Layer 7 of a small transformer language model trained on English Wikipedia (14 layers, counted from 0, width 64).
Take only the direct path to the model's output, skipping the later layers: a vector added to the residual stream pushes a token's score in proportion to its dot product with that token's output vector.

Output vectors of the tokens that the questions are about. A number n stands for (n - 128) times 0.023.
" American": 149, 115, 122, 110, 192, 152, 95, 118, 143, 155, 127, 140, 170, 140, 115, 161, 131, 120, 129, 148, 127, 112, 142, 112, 150, 128, 146, 134, 148, 128, 94, 112, 123, 139, 107, 126, 144, 148, 133, 138, 129, 137, 136, 165, 133, 93, 137, 122, 147, 114, 131, 133, 128, 110, 66, 124, 120, 99, 138, 114, 127, 122, 95, 97
"ished": 158, 154, 160, 95, 170, 142, 93, 92, 101, 132, 179, 153, 145, 149, 72, 175, 152, 98, 106, 145, 95, 147, 138, 139, 128, 134, 137, 174, 124, 118, 79, 128, 132, 192, 94, 105, 131, 181, 132, 130, 114, 155, 173, 119, 64, 119, 176, 117, 135, 132, 166, 163, 121, 146, 94, 138, 132, 77, 100, 112, 115, 140, 127, 95
" per": 141, 138, 143, 112, 136, 119, 143, 103, 151, 120, 131, 124, 141, 138, 128, 144, 134, 121, 127, 115, 118, 120, 119, 116, 128, 117, 149, 159, 143, 118, 118, 126, 141, 150, 128, 113, 121, 185, 135, 133, 135, 161, 127, 133, 122, 124, 129, 121, 121, 115, 121, 137, 111, 120, 104, 125, 148, 141, 138, 111, 128, 101, 135, 103
"uthor": 135, 106, 167, 119, 148, 142, 148, 62, 168, 139, 109, 150, 151, 159, 106, 174, 208, 128, 125, 168, 104, 103, 163, 60, 153, 159, 160, 198, 134, 142, 105, 133, 146, 225, 114, 88, 157, 180, 168, 170, 131, 148, 102, 128, 135, 42, 129, 118, 76, 90, 177, 166, 97, 72, 118, 103, 133, 82, 151, 113, 77, 108, 133, 122
"let": 159, 141, 139, 116, 135, 146, 101, 109, 170, 125, 109, 155, 143, 126, 136, 186, 103, 111, 147, 134, 94, 125, 116, 143, 131, 136, 154, 171, 131, 131, 121, 130, 145, 124, 90, 86, 131, 164, 162, 131, 144, 124, 98, 109, 123, 142, 128, 128, 141, 124, 161, 114, 127, 123, 126, 105, 137, 95, 130, 96, 73, 145, 104, 109
"ceeded": 171, 97, 153, 69, 136, 122, 121, 135, 167, 134, 103, 110, 170, 166, 77, 181, 160, 95, 105, 116, 95, 110, 195, 137, 167, 151, 133, 205, 152, 139, 111, 167, 117, 199, 103, 122, 81, 182, 134, 139, 145, 98, 85, 154, 135, 111, 78, 118, 106, 111, 199, 105, 141, 121, 9, 55, 149, 95, 143, 122, 148, 144, 71, 71
"eek": 163, 137, 154, 98, 135, 145, 126, 90, 126, 166, 144, 148, 142, 135, 118, 177, 113, 113, 85, 139, 121, 101, 122, 108, 146, 122, 130, 132, 168, 160, 127, 134, 140, 174, 122, 135, 87, 170, 153, 155, 120, 174, 122, 126, 120, 115, 159, 119, 105, 56, 183, 100, 120, 99, 121, 154, 156, 125, 144, 103, 116, 110, 111, 92
"ild": 169, 140, 119, 116, 139, 176, 133, 83, 110, 165, 110, 132, 117, 142, 126, 156, 146, 142, 110, 141, 73, 122, 126, 111, 138, 145, 147, 129, 112, 137, 103, 132, 173, 196, 86, 113, 126, 171, 178, 163, 150, 135, 144, 124, 134, 107, 170, 126, 137, 123, 149, 138, 99, 85, 121, 115, 131, 86, 134, 140, 96, 118, 80, 108
"ire": 162, 166, 126, 110, 192, 126, 110, 115, 121, 133, 117, 153, 149, 124, 112, 142, 143, 153, 113, 145, 114, 122, 114, 132, 121, 125, 85, 135, 158, 145, 143, 118, 161, 174, 110, 136, 114, 166, 161, 130, 141, 168, 97, 105, 160, 119, 169, 130, 102, 125, 167, 120, 114, 130, 117, 118, 89, 107, 141, 123, 109, 105, 107, 118
"{": 142, 144, 164, 94, 166, 151, 100, 157, 149, 154, 96, 134, 138, 124, 85, 129, 161, 88, 147, 129, 117, 117, 128, 120, 109, 144, 171, 143, 127, 128, 111, 108, 138, 151, 108, 97, 127, 176, 166, 185, 85, 153, 115, 95, 116, 92, 122, 125, 115, 74, 194, 147, 121, 120, 88, 95, 140, 119, 139, 163, 85, 108, 127, 117
" as": 115, 143, 122, 87, 136, 133, 152, 104, 141, 123, 115, 142, 128, 124, 119, 140, 164, 129, 129, 124, 102, 111, 119, 126, 142, 125, 119, 143, 116, 150, 149, 121, 134, 137, 108, 101, 155, 151, 110, 125, 163, 135, 148, 142, 113, 111, 114, 126, 127, 114, 125, 134, 129, 114, 103, 144, 106, 129, 120, 106, 112, 127, 116, 147
"ant": 184, 161, 134, 140, 134, 125, 132, 105, 119, 123, 154, 156, 130, 119, 156, 151, 121, 95, 120, 118, 119, 114, 112, 154, 129, 142, 110, 105, 104, 148, 159, 118, 150, 134, 109, 120, 125, 186, 131, 169, 129, 128, 135, 96, 124, 112, 129, 126, 126, 111, 154, 136, 141, 136, 134, 110, 164, 74, 135, 123, 98, 96, 97, 144
" and": 118, 158, 115, 105, 136, 103, 133, 143, 155, 135, 127, 151, 140, 106, 136, 148, 148, 135, 142, 110, 122, 139, 111, 130, 129, 123, 114, 123, 106, 139, 127, 123, 130, 116, 123, 122, 141, 144, 108, 116, 145, 140, 138, 120, 128, 125, 140, 131, 130, 121, 127, 159, 125, 108, 117, 140, 130, 148, 114, 107, 133, 141, 129, 136
" P": 129, 135, 146, 117, 126, 127, 126, 138, 132, 143, 137, 129, 133, 141, 117, 128, 137, 125, 118, 132, 146, 127, 124, 130, 133, 126, 118, 144, 141, 141, 128, 123, 134, 118, 127, 139, 139, 111, 126, 149, 127, 123, 130, 134, 121, 125, 148, 127, 122, 131, 120, 134, 132, 140, 116, 120, 110, 114, 149, 126, 135, 136, 117, 104
"oon": 149, 144, 155, 114, 114, 141, 127, 91, 147, 128, 134, 124, 149, 134, 157, 147, 111, 152, 120, 135, 105, 112, 117, 94, 155, 142, 120, 137, 118, 125, 110, 142, 135, 154, 107, 88, 116, 178, 175, 160, 130, 171, 152, 90, 101, 97, 147, 125, 113, 107, 191, 92, 147, 95, 130, 135, 147, 113, 127, 97, 120, 84, 77, 134
"lev": 135, 136, 163, 134, 160, 138, 126, 86, 158, 105, 90, 130, 142, 116, 101, 196, 123, 127, 121, 125, 127, 117, 115, 130, 134, 178, 182, 163, 119, 169, 109, 155, 172, 177, 74, 85, 129, 169, 148, 193, 127, 147, 98, 133, 136, 132, 136, 121, 107, 94, 203, 113, 145, 139, 103, 113, 118, 105, 149, 146, 134, 119, 149, 124
" Be": 152, 135, 133, 103, 128, 138, 119, 128, 146, 165, 143, 136, 129, 121, 119, 139, 133, 131, 113, 128, 117, 127, 114, 119, 144, 136, 127, 164, 153, 142, 136, 120, 113, 122, 116, 117, 133, 122, 139, 143, 109, 123, 120, 134, 123, 131, 151, 124, 112, 104, 142, 120, 128, 104, 110, 109, 118, 108, 134, 134, 134, 113, 90, 96
"an": 138, 172, 115, 144, 144, 132, 131, 113, 128, 122, 100, 122, 118, 124, 133, 130, 124, 93, 123, 138, 125, 126, 114, 141, 147, 135, 131, 125, 106, 113, 110, 121, 107, 128, 112, 139, 149, 135, 150, 147, 115, 125, 105, 86, 82, 131, 123, 130, 148, 154, 169, 115, 141, 119, 153, 124, 139, 102, 153, 98, 123, 117, 99, 139
"e": 95, 143, 130, 93, 167, 171, 126, 115, 135, 132, 114, 136, 120, 151, 117, 142, 107, 129, 112, 111, 111, 143, 96, 142, 139, 130, 115, 129, 125, 154, 159, 115, 117, 125, 87, 130, 104, 131, 119, 135, 82, 161, 89, 76, 103, 153, 132, 129, 95, 133, 163, 143, 119, 149, 135, 139, 114, 109, 148, 99, 154, 105, 150, 170
"ach": 119, 146, 135, 105, 174, 124, 150, 120, 137, 122, 117, 151, 144, 82, 131, 136, 92, 104, 122, 149, 119, 138, 133, 101, 135, 164, 136, 157, 142, 144, 131, 127, 160, 173, 74, 122, 131, 159, 143, 141, 125, 150, 132, 115, 149, 171, 137, 128, 142, 121, 164, 106, 135, 139, 128, 125, 161, 100, 130, 146, 95, 100, 113, 144

Output weights of attention head 1. The head adds the sum of these rows, row i times number i of z. A number n stands for (n - 128) times 0.0036.
o0: 56, 136, 187, 138, 99, 109, 151, 149, 172, 158, 119, 61, 168, 99, 119, 145, 159, 128, 155, 103, 150, 100, 112, 157, 139, 124, 166, 125, 185, 118, 90, 116, 110, 131, 171, 110, 173, 73, 105, 180, 81, 178, 55, 136, 86, 122, 90, 113, 156, 148, 52, 119, 84, 151, 116, 181, 119, 149, 199, 144, 102, 124, 146, 107
o1: 134, 150, 157, 149, 75, 120, 110, 162, 138, 125, 226, 68, 143, 160, 159, 178, 159, 139, 70, 138, 102, 94, 117, 90, 141, 151, 175, 118, 110, 133, 105, 137, 133, 107, 158, 183, 128, 100, 142, 106, 120, 114, 89, 99, 76, 134, 133, 132, 145, 162, 133, 98, 181, 139, 114, 149, 138, 69, 121, 117, 135, 123, 137, 136
o2: 110, 209, 80, 85, 125, 154, 119, 141, 139, 129, 145, 169, 123, 152, 96, 119, 153, 158, 119, 125, 157, 105, 120, 157, 103, 127, 126, 96, 110, 109, 148, 183, 178, 185, 167, 87, 201, 153, 114, 158, 132, 119, 102, 102, 88, 158, 109, 80, 213, 161, 171, 141, 146, 151, 139, 126, 127, 160, 74, 143, 151, 102, 84, 164
o3: 132, 77, 114, 149, 92, 133, 149, 121, 164, 178, 155, 138, 131, 139, 95, 108, 148, 70, 116, 145, 154, 133, 118, 87, 95, 57, 133, 172, 104, 128, 113, 183, 96, 146, 124, 127, 119, 197, 123, 94, 157, 10, 161, 80, 139, 186, 146, 175, 215, 136, 112, 144, 137, 190, 129, 126, 131, 116, 153, 111, 65, 156, 124, 142
o4: 147, 173, 152, 141, 107, 158, 118, 73, 160, 121, 60, 104, 122, 179, 109, 175, 136, 104, 61, 142, 111, 83, 167, 159, 182, 158, 133, 171, 132, 118, 66, 149, 153, 140, 74, 136, 161, 66, 105, 120, 129, 38, 125, 135, 142, 143, 165, 124, 74, 156, 104, 172, 150, 168, 130, 192, 151, 178, 115, 131, 154, 156, 109, 60
o5: 99, 80, 73, 203, 132, 213, 157, 119, 192, 108, 109, 128, 118, 108, 157, 143, 127, 78, 128, 104, 67, 135, 106, 168, 57, 173, 128, 123, 112, 77, 67, 162, 187, 109, 134, 165, 79, 97, 159, 59, 120, 140, 166, 99, 130, 179, 104, 143, 97, 159, 122, 134, 102, 75, 138, 207, 115, 156, 88, 128, 158, 65, 144, 92
o6: 109, 101, 77, 165, 155, 98, 127, 123, 118, 155, 163, 167, 126, 140, 159, 107, 128, 80, 70, 96, 122, 81, 131, 40, 138, 134, 88, 178, 126, 75, 146, 120, 148, 81, 155, 155, 120, 98, 91, 153, 170, 163, 141, 128, 128, 179, 109, 123, 102, 109, 195, 114, 139, 124, 141, 140, 128, 143, 208, 105, 156, 187, 201, 140
o7: 137, 135, 163, 131, 160, 82, 104, 96, 131, 118, 61, 146, 209, 120, 185, 122, 120, 181, 143, 134, 146, 69, 32, 81, 91, 72, 161, 120, 123, 143, 107, 84, 150, 186, 62, 89, 106, 156, 163, 73, 103, 128, 154, 72, 118, 204, 118, 108, 123, 202, 95, 101, 136, 117, 135, 106, 170, 107, 152, 149, 142, 106, 55, 116
o8: 134, 121, 101, 122, 163, 135, 107, 139, 160, 180, 159, 167, 121, 113, 105, 164, 160, 73, 157, 163, 111, 129, 109, 156, 177, 131, 146, 65, 112, 109, 49, 136, 15, 120, 135, 138, 109, 139, 128, 163, 140, 145, 135, 161, 146, 119, 138, 176, 143, 177, 114, 132, 108, 78, 127, 85, 171, 147, 159, 164, 72, 155, 142, 86
o9: 90, 142, 120, 102, 99, 98, 102, 173, 108, 147, 149, 144, 156, 122, 122, 148, 124, 112, 113, 202, 66, 190, 156, 126, 93, 148, 155, 155, 220, 137, 189, 134, 122, 102, 48, 60, 148, 100, 82, 75, 164, 109, 103, 223, 183, 157, 97, 119, 195, 142, 97, 169, 128, 125, 159, 108, 213, 149, 113, 171, 140, 115, 113, 78
o10: 158, 130, 172, 145, 124, 170, 120, 125, 126, 71, 125, 159, 120, 134, 64, 132, 188, 145, 132, 56, 64, 140, 176, 137, 81, 75, 188, 166, 117, 77, 183, 150, 151, 145, 153, 108, 145, 148, 94, 102, 147, 186, 92, 197, 118, 67, 125, 164, 97, 139, 119, 115, 95, 100, 135, 112, 93, 138, 122, 111, 84, 183, 103, 173
o11: 136, 80, 106, 142, 150, 74, 73, 137, 154, 126, 109, 122, 118, 137, 16, 148, 130, 104, 103, 157, 116, 69, 134, 56, 181, 132, 123, 113, 146, 110, 159, 96, 85, 103, 81, 140, 112, 50, 100, 125, 153, 134, 218, 127, 103, 47, 129, 114, 178, 199, 183, 109, 140, 86, 133, 183, 133, 107, 96, 151, 161, 127, 85, 178
o12: 156, 127, 180, 146, 157, 178, 172, 174, 102, 170, 82, 137, 155, 132, 121, 88, 64, 106, 116, 138, 81, 101, 125, 163, 119, 145, 94, 98, 131, 116, 143, 125, 105, 109, 205, 82, 175, 109, 186, 80, 74, 134, 130, 105, 152, 93, 219, 132, 150, 178, 194, 71, 150, 116, 109, 129, 132, 77, 140, 144, 59, 153, 92, 120
o13: 137, 83, 129, 153, 172, 121, 112, 67, 155, 166, 95, 109, 118, 146, 162, 190, 136, 105, 171, 186, 125, 146, 71, 77, 187, 146, 138, 148, 134, 129, 133, 131, 160, 105, 140, 86, 152, 147, 175, 133, 131, 97, 145, 131, 66, 132, 199, 108, 164, 104, 164, 93, 97, 112, 146, 79, 103, 190, 181, 99, 147, 95, 141, 106
o14: 167, 207, 117, 59, 117, 167, 90, 80, 124, 164, 166, 59, 186, 96, 107, 177, 75, 126, 136, 107, 131, 142, 101, 123, 127, 217, 203, 195, 78, 106, 174, 161, 91, 153, 167, 164, 122, 155, 128, 97, 94, 182, 155, 153, 148, 186, 135, 120, 127, 66, 59, 79, 132, 123, 153, 101, 121, 110, 128, 97, 136, 141, 87, 183
o15: 140, 133, 91, 111, 142, 186, 119, 121, 154, 64, 135, 127, 88, 102, 133, 122, 168, 81, 105, 109, 106, 115, 183, 193, 90, 49, 150, 133, 70, 224, 138, 99, 128, 123, 73, 101, 114, 117, 106, 151, 127, 140, 134, 126, 107, 210, 144, 133, 177, 90, 183, 47, 133, 105, 144, 82, 196, 124, 215, 80, 161, 102, 134, 120
o16: 120, 87, 144, 139, 139, 137, 121, 129, 101, 90, 119, 116, 134, 164, 155, 103, 125, 189, 161, 86, 173, 166, 118, 143, 165, 100, 171, 81, 190, 145, 46, 174, 101, 112, 95, 153, 122, 142, 138, 130, 131, 151, 130, 190, 38, 104, 118, 114, 117, 173, 145, 154, 150, 164, 126, 151, 139, 157, 159, 88, 169, 187, 123, 144
o17: 155, 137, 147, 127, 98, 118, 95, 68, 121, 173, 110, 155, 93, 104, 58, 205, 132, 167, 114, 129, 89, 112, 153, 124, 119, 167, 99, 75, 121, 96, 115, 110, 92, 152, 67, 116, 118, 136, 151, 127, 58, 126, 124, 140, 123, 164, 57, 147, 69, 103, 180, 86, 144, 162, 147, 156, 136, 147, 143, 97, 165, 123, 174, 121
o18: 108, 100, 124, 42, 169, 196, 65, 119, 111, 133, 102, 60, 127, 121, 101, 88, 152, 103, 110, 170, 186, 55, 176, 121, 144, 76, 103, 105, 166, 82, 128, 72, 134, 133, 126, 130, 154, 100, 59, 164, 97, 55, 173, 88, 114, 174, 44, 126, 160, 34, 78, 150, 94, 118, 155, 97, 72, 107, 131, 218, 71, 126, 157, 139
o19: 113, 99, 133, 147, 118, 128, 212, 149, 107, 166, 163, 108, 107, 134, 144, 38, 190, 179, 121, 213, 103, 147, 121, 162, 118, 174, 128, 196, 108, 77, 125, 97, 115, 158, 152, 129, 162, 175, 107, 150, 112, 108, 161, 177, 84, 139, 100, 138, 86, 178, 168, 75, 67, 75, 105, 55, 134, 135, 82, 166, 247, 160, 135, 127
o20: 98, 164, 178, 159, 181, 148, 157, 117, 127, 153, 135, 151, 115, 105, 110, 108, 162, 57, 179, 155, 127, 116, 143, 126, 146, 113, 160, 104, 172, 137, 190, 106, 147, 129, 69, 135, 168, 197, 117, 108, 111, 179, 165, 152, 126, 88, 118, 107, 59, 157, 102, 161, 122, 155, 121, 180, 169, 139, 209, 92, 103, 164, 114, 125
o21: 129, 205, 172, 136, 94, 132, 148, 88, 146, 120, 86, 146, 92, 162, 168, 80, 87, 67, 135, 230, 84, 200, 104, 149, 164, 142, 153, 90, 49, 85, 154, 145, 115, 138, 73, 148, 125, 113, 157, 139, 155, 121, 159, 152, 76, 157, 60, 128, 154, 139, 146, 141, 101, 146, 108, 167, 134, 30, 160, 116, 77, 142, 138, 172
o22: 90, 149, 155, 108, 127, 157, 145, 139, 100, 173, 169, 173, 168, 120, 194, 125, 120, 155, 126, 139, 109, 119, 100, 101, 171, 161, 117, 164, 168, 125, 124, 95, 83, 127, 155, 82, 51, 159, 119, 133, 108, 68, 112, 171, 65, 138, 116, 153, 101, 82, 187, 132, 195, 154, 111, 196, 165, 96, 57, 117, 68, 166, 67, 127
o23: 190, 125, 84, 211, 88, 50, 175, 78, 129, 66, 124, 133, 86, 71, 143, 78, 110, 168, 63, 96, 117, 119, 135, 104, 134, 142, 162, 109, 103, 135, 160, 113, 47, 128, 140, 99, 180, 134, 104, 139, 185, 133, 163, 102, 59, 132, 132, 123, 109, 97, 75, 91, 152, 114, 146, 140, 127, 110, 90, 169, 76, 142, 132, 95
o24: 139, 166, 114, 129, 181, 110, 123, 90, 207, 97, 99, 112, 147, 117, 176, 103, 130, 122, 161, 84, 94, 118, 161, 56, 153, 148, 149, 158, 132, 110, 49, 117, 110, 165, 150, 135, 150, 149, 89, 114, 186, 221, 93, 96, 139, 90, 114, 173, 144, 114, 132, 149, 148, 133, 89, 83, 186, 138, 34, 145, 105, 92, 192, 170
o25: 64, 123, 167, 119, 167, 99, 94, 148, 106, 103, 66, 78, 67, 145, 104, 130, 205, 178, 147, 169, 147, 166, 94, 199, 131, 148, 198, 99, 82, 198, 104, 135, 76, 108, 108, 171, 138, 116, 93, 109, 96, 164, 156, 157, 146, 196, 204, 108, 139, 80, 142, 108, 149, 160, 96, 135, 96, 109, 71, 126, 96, 174, 114, 98
o26: 194, 159, 124, 127, 134, 148, 107, 81, 127, 85, 151, 184, 131, 135, 37, 129, 119, 108, 115, 153, 136, 152, 59, 122, 105, 155, 112, 140, 158, 215, 78, 137, 99, 209, 135, 202, 151, 167, 112, 192, 138, 90, 98, 153, 140, 123, 125, 129, 84, 165, 85, 123, 117, 91, 87, 110, 131, 58, 131, 123, 154, 119, 112, 112
o27: 90, 99, 133, 186, 110, 136, 84, 166, 110, 119, 122, 108, 84, 152, 170, 152, 118, 139, 76, 94, 89, 110, 176, 114, 137, 122, 200, 170, 104, 165, 130, 177, 171, 154, 130, 106, 146, 212, 104, 143, 76, 111, 163, 88, 93, 104, 105, 154, 158, 177, 115, 128, 47, 55, 129, 139, 179, 149, 166, 139, 71, 114, 96, 166
o28: 175, 159, 127, 126, 119, 128, 118, 135, 172, 139, 174, 138, 105, 102, 169, 135, 211, 167, 98, 107, 87, 149, 7, 102, 140, 77, 45, 160, 112, 160, 144, 138, 77, 117, 97, 109, 133, 131, 108, 117, 122, 71, 165, 128, 100, 115, 148, 128, 114, 125, 94, 187, 124, 129, 145, 151, 141, 199, 144, 118, 102, 116, 111, 150
o29: 90, 98, 140, 128, 100, 111, 194, 163, 119, 116, 72, 119, 137, 158, 77, 167, 74, 140, 139, 80, 126, 129, 117, 108, 130, 129, 117, 126, 176, 155, 80, 117, 124, 92, 81, 88, 106, 185, 93, 166, 111, 84, 124, 123, 53, 56, 131, 140, 110, 57, 193, 154, 103, 109, 160, 144, 100, 85, 128, 105, 135, 101, 118, 70
o30: 201, 140, 118, 181, 49, 186, 71, 159, 153, 196, 61, 136, 171, 118, 132, 161, 85, 200, 186, 147, 123, 162, 150, 116, 131, 123, 158, 93, 98, 111, 134, 117, 165, 138, 203, 116, 127, 140, 105, 219, 151, 102, 141, 153, 157, 117, 127, 138, 89, 104, 140, 170, 164, 117, 114, 118, 201, 119, 181, 144, 123, 117, 158, 156
o31: 134, 142, 112, 136, 91, 101, 189, 108, 68, 138, 70, 60, 128, 100, 148, 142, 157, 46, 160, 154, 70, 129, 141, 147, 151, 140, 75, 133, 95, 139, 89, 124, 86, 138, 184, 117, 169, 150, 129, 168, 124, 60, 51, 123, 169, 134, 84, 123, 103, 210, 102, 96, 108, 130, 142, 133, 131, 153, 104, 91, 60, 82, 135, 169

Each question shows a token from some text and the vector z that the head gathered there. A number n stands for (n - 128) times 0.026.

"ided": 137, 130, 114, 123, 132, 113, 124, 118, 129, 119, 144, 130, 136, 134, 145, 131, 141, 108, 124, 96, 142, 105, 114, 123, 125, 139, 123, 124, 138, 144, 116, 124
Pushed down most: "ach"

"ach": 105, 96, 125, 138, 124, 128, 123, 155, 132, 146, 121, 130, 129, 129, 144, 141, 123, 122, 122, 125, 130, 133, 109, 126, 130, 137, 113, 126, 135, 118, 132, 128
Which of these tokens does it push up most? "ach"

" the": 126, 120, 114, 123, 145, 110, 133, 137, 122, 131, 121, 131, 125, 119, 123, 134, 147, 100, 123, 119, 130, 127, 107, 129, 105, 132, 133, 95, 135, 120, 154, 123
Which of these tokens does it push up most? " P"

" Cl": 124, 112, 118, 119, 148, 117, 127, 125, 137, 146, 137, 156, 121, 146, 134, 115, 146, 128, 123, 128, 136, 124, 121, 122, 136, 130, 129, 131, 154, 138, 138, 121
Which of these tokens does it push up most? "uthor"

"y": 133, 117, 108, 117, 123, 132, 138, 135, 134, 129, 143, 121, 117, 140, 129, 132, 139, 111, 122, 124, 137, 146, 92, 139, 133, 140, 132, 124, 143, 122, 133, 126
Pushed down most: "ceeded"

" educ": 125, 113, 124, 120, 142, 138, 130, 129, 147, 132, 140, 145, 129, 152, 130, 133, 137, 133, 123, 120, 137, 137, 112, 116, 135, 131, 135, 119, 146, 138, 128, 129
Pushed down most: "ant"

"l": 125, 128, 102, 136, 126, 118, 171, 140, 161, 141, 150, 150, 145, 161, 150, 120, 117, 131, 93, 123, 141, 144, 144, 146, 175, 77, 115, 97, 116, 116, 132, 116
Pushed down most: "e"

" high": 132, 113, 112, 109, 113, 92, 134, 132, 145, 142, 149, 129, 147, 129, 151, 132, 132, 103, 120, 112, 138, 138, 128, 126, 137, 151, 113, 113, 130, 114, 126, 119
Which of these tokens does it push up most? " American"

"ies": 129, 109, 126, 126, 138, 139, 129, 147, 134, 136, 128, 125, 112, 139, 121, 130, 150, 113, 131, 140, 133, 143, 102, 120, 123, 136, 119, 126, 138, 133, 132, 133
Pushed down most: "eek"

" G": 118, 110, 117, 119, 132, 115, 123, 134, 126, 130, 132, 131, 127, 123, 141, 133, 141, 107, 118, 129, 133, 132, 108, 128, 121, 135, 126, 107, 131, 121, 150, 127
Which of these tokens does it push up most? "ire"

"ine": 105, 107, 119, 129, 128, 118, 113, 118, 130, 130, 141, 128, 122, 135, 147, 138, 140, 114, 115, 134, 135, 147, 105, 138, 120, 132, 132, 113, 135, 133, 130, 121
Pushed down most: "{"

"amp": 131, 114, 115, 116, 131, 126, 137, 131, 138, 113, 141, 115, 113, 141, 146, 128, 141, 118, 126, 119, 131, 140, 118, 129, 137, 130, 138, 125, 131, 126, 151, 145
Which three tokens does it push up most, strongest first? "uthor", "lev", " per"

" at": 114, 122, 119, 126, 142, 110, 131, 126, 126, 138, 151, 138, 137, 147, 131, 138, 139, 116, 115, 143, 124, 128, 116, 125, 122, 143, 151, 120, 140, 129, 133, 127
Which of these tokens does it push up most? "ceeded"

"ctor": 126, 110, 124, 123, 139, 123, 127, 135, 123, 127, 140, 139, 118, 126, 132, 134, 140, 116, 134, 108, 151, 132, 120, 131, 123, 132, 117, 118, 142, 121, 132, 129
Which two tokens does it push up most, strongest first? " as", " and"

"le": 115, 99, 120, 109, 118, 100, 114, 150, 120, 134, 157, 129, 146, 132, 165, 137, 121, 102, 122, 94, 118, 126, 91, 101, 135, 138, 122, 126, 124, 119, 141, 150
Which of these tokens does it push up most? "ire"

"an": 159, 128, 80, 101, 141, 98, 132, 100, 173, 129, 114, 129, 142, 129, 152, 104, 154, 114, 123, 114, 138, 107, 103, 103, 125, 131, 141, 129, 123, 121, 138, 141
Which of these tokens does it push up most? " American"

"W": 134, 126, 122, 133, 131, 122, 132, 132, 125, 134, 132, 138, 123, 136, 130, 126, 143, 118, 128, 106, 132, 130, 117, 121, 129, 128, 125, 113, 134, 131, 140, 122
Which of these tokens does it push up most? " American"

"2": 115, 111, 118, 126, 129, 131, 132, 129, 130, 126, 137, 126, 120, 138, 148, 140, 131, 124, 121, 126, 132, 136, 108, 135, 122, 133, 126, 117, 130, 136, 135, 120
Which of these tokens does it push up most? "lev"

" ==\n": 133, 124, 124, 131, 126, 124, 127, 133, 121, 134, 133, 136, 119, 132, 134, 125, 144, 120, 131, 103, 138, 137, 119, 116, 128, 133, 123, 109, 134, 135, 138, 118
Which of these tokens does it push up most? " American"

"m": 115, 117, 131, 128, 130, 125, 130, 144, 134, 129, 128, 132, 113, 130, 138, 132, 135, 116, 115, 115, 132, 137, 115, 136, 143, 127, 115, 115, 142, 127, 150, 136
Pushed down most: "ceeded"

"ours": 124, 112, 112, 117, 125, 138, 141, 126, 127, 127, 119, 123, 127, 130, 140, 131, 137, 119, 127, 107, 127, 133, 115, 134, 117, 131, 114, 116, 127, 124, 139, 123
Which of these tokens does it push up most? "e"

"es": 125, 118, 123, 130, 133, 121, 135, 129, 127, 123, 141, 120, 123, 131, 129, 121, 143, 118, 116, 115, 135, 133, 122, 134, 121, 125, 127, 122, 134, 144, 148, 131
Pushed down most: "ach"

"E": 131, 102, 127, 118, 105, 121, 119, 135, 135, 109, 142, 133, 139, 133, 125, 110, 127, 106, 134, 122, 131, 124, 100, 122, 137, 133, 116, 135, 120, 130, 144, 138
Which three tokens does it push up most, strongest first? "{", "uthor", "ire"

"ient": 120, 123, 99, 134, 123, 112, 161, 141, 152, 132, 162, 142, 141, 161, 146, 119, 129, 116, 97, 128, 139, 131, 141, 139, 175, 98, 123, 110, 120, 131, 130, 109
Pushed down most: "e"

"0": 127, 109, 113, 118, 124, 144, 138, 129, 127, 126, 119, 120, 126, 130, 145, 132, 137, 119, 125, 102, 132, 142, 118, 137, 117, 132, 115, 117, 126, 125, 141, 125
Which of these tokens does it push up most? "e"

"man": 119, 118, 122, 121, 126, 130, 124, 127, 142, 129, 133, 131, 123, 135, 141, 151, 129, 125, 118, 138, 140, 150, 114, 130, 127, 122, 137, 107, 138, 128, 141, 137
Pushed down most: " P"

"N": 120, 96, 120, 112, 132, 124, 121, 137, 142, 118, 138, 125, 140, 128, 143, 129, 124, 121, 138, 120, 129, 138, 124, 119, 126, 142, 118, 124, 135, 125, 150, 130
Which of these tokens does it push up most? "{"

" later": 109, 120, 122, 126, 129, 134, 129, 118, 158, 132, 149, 125, 120, 143, 146, 154, 131, 138, 112, 135, 146, 152, 106, 122, 128, 128, 134, 111, 140, 155, 118, 110
Which of these tokens does it push up most? "ished"

" of": 110, 115, 117, 126, 135, 124, 121, 129, 132, 129, 137, 131, 120, 132, 150, 146, 137, 113, 118, 135, 136, 143, 110, 136, 121, 132, 127, 111, 129, 127, 137, 124
Which two tokens does it push up most, strongest first? "ild", "lev"

" stud": 120, 112, 123, 134, 135, 142, 134, 127, 147, 129, 144, 144, 125, 143, 140, 130, 138, 126, 126, 118, 138, 129, 113, 132, 127, 133, 138, 128, 149, 132, 133, 130
Pushed down most: "ach"

"ent": 113, 106, 111, 123, 117, 107, 122, 142, 126, 117, 121, 113, 126, 125, 152, 144, 138, 112, 121, 116, 129, 136, 111, 132, 117, 129, 132, 109, 137, 123, 165, 131
Which two tokens does it push up most, strongest first? "ant", "ire"

" addition": 122, 113, 113, 113, 124, 134, 139, 141, 129, 144, 139, 118, 106, 130, 128, 121, 150, 127, 127, 132, 129, 143, 103, 140, 122, 148, 128, 120, 154, 128, 132, 124
Which of these tokens does it push up most? " and"

" J": 112, 114, 116, 123, 135, 127, 123, 133, 132, 128, 133, 133, 119, 130, 147, 147, 134, 114, 119, 131, 138, 139, 113, 136, 122, 128, 126, 109, 128, 129, 142, 127
Pushed down most: "{"

" National": 115, 125, 111, 123, 143, 122, 128, 124, 140, 130, 135, 132, 118, 134, 149, 139, 142, 118, 114, 132, 133, 135, 115, 127, 122, 130, 131, 118, 127, 137, 131, 118
Which of these tokens does it push up most? "ceeded"

"ob": 124, 115, 125, 127, 134, 133, 120, 148, 137, 147, 136, 127, 120, 137, 140, 136, 145, 130, 116, 103, 145, 140, 121, 132, 122, 129, 123, 106, 153, 125, 141, 118
Which two tokens does it push up most, strongest first? "let", " and"

"all": 120, 115, 105, 115, 130, 122, 129, 128, 125, 116, 150, 106, 136, 127, 136, 129, 135, 121, 104, 135, 148, 148, 117, 135, 147, 127, 132, 120, 125, 155, 134, 121
Which two tokens does it push up most, strongest first? "uthor", "lev"

"ison": 122, 117, 128, 127, 140, 135, 117, 149, 131, 154, 132, 127, 118, 135, 148, 132, 139, 134, 116, 103, 143, 143, 122, 122, 120, 130, 116, 99, 147, 124, 140, 113
Which of these tokens does it push up most? "let"

"am": 130, 103, 133, 113, 136, 124, 111, 149, 130, 127, 118, 117, 128, 121, 138, 136, 135, 112, 130, 124, 128, 142, 131, 128, 138, 135, 123, 119, 134, 129, 138, 142
Which of these tokens does it push up most? "ach"

"ft": 113, 104, 123, 109, 148, 130, 122, 150, 133, 111, 130, 117, 145, 134, 131, 135, 135, 119, 113, 123, 116, 137, 120, 121, 145, 132, 106, 130, 142, 130, 143, 126
Which of these tokens does it push up most? "oon"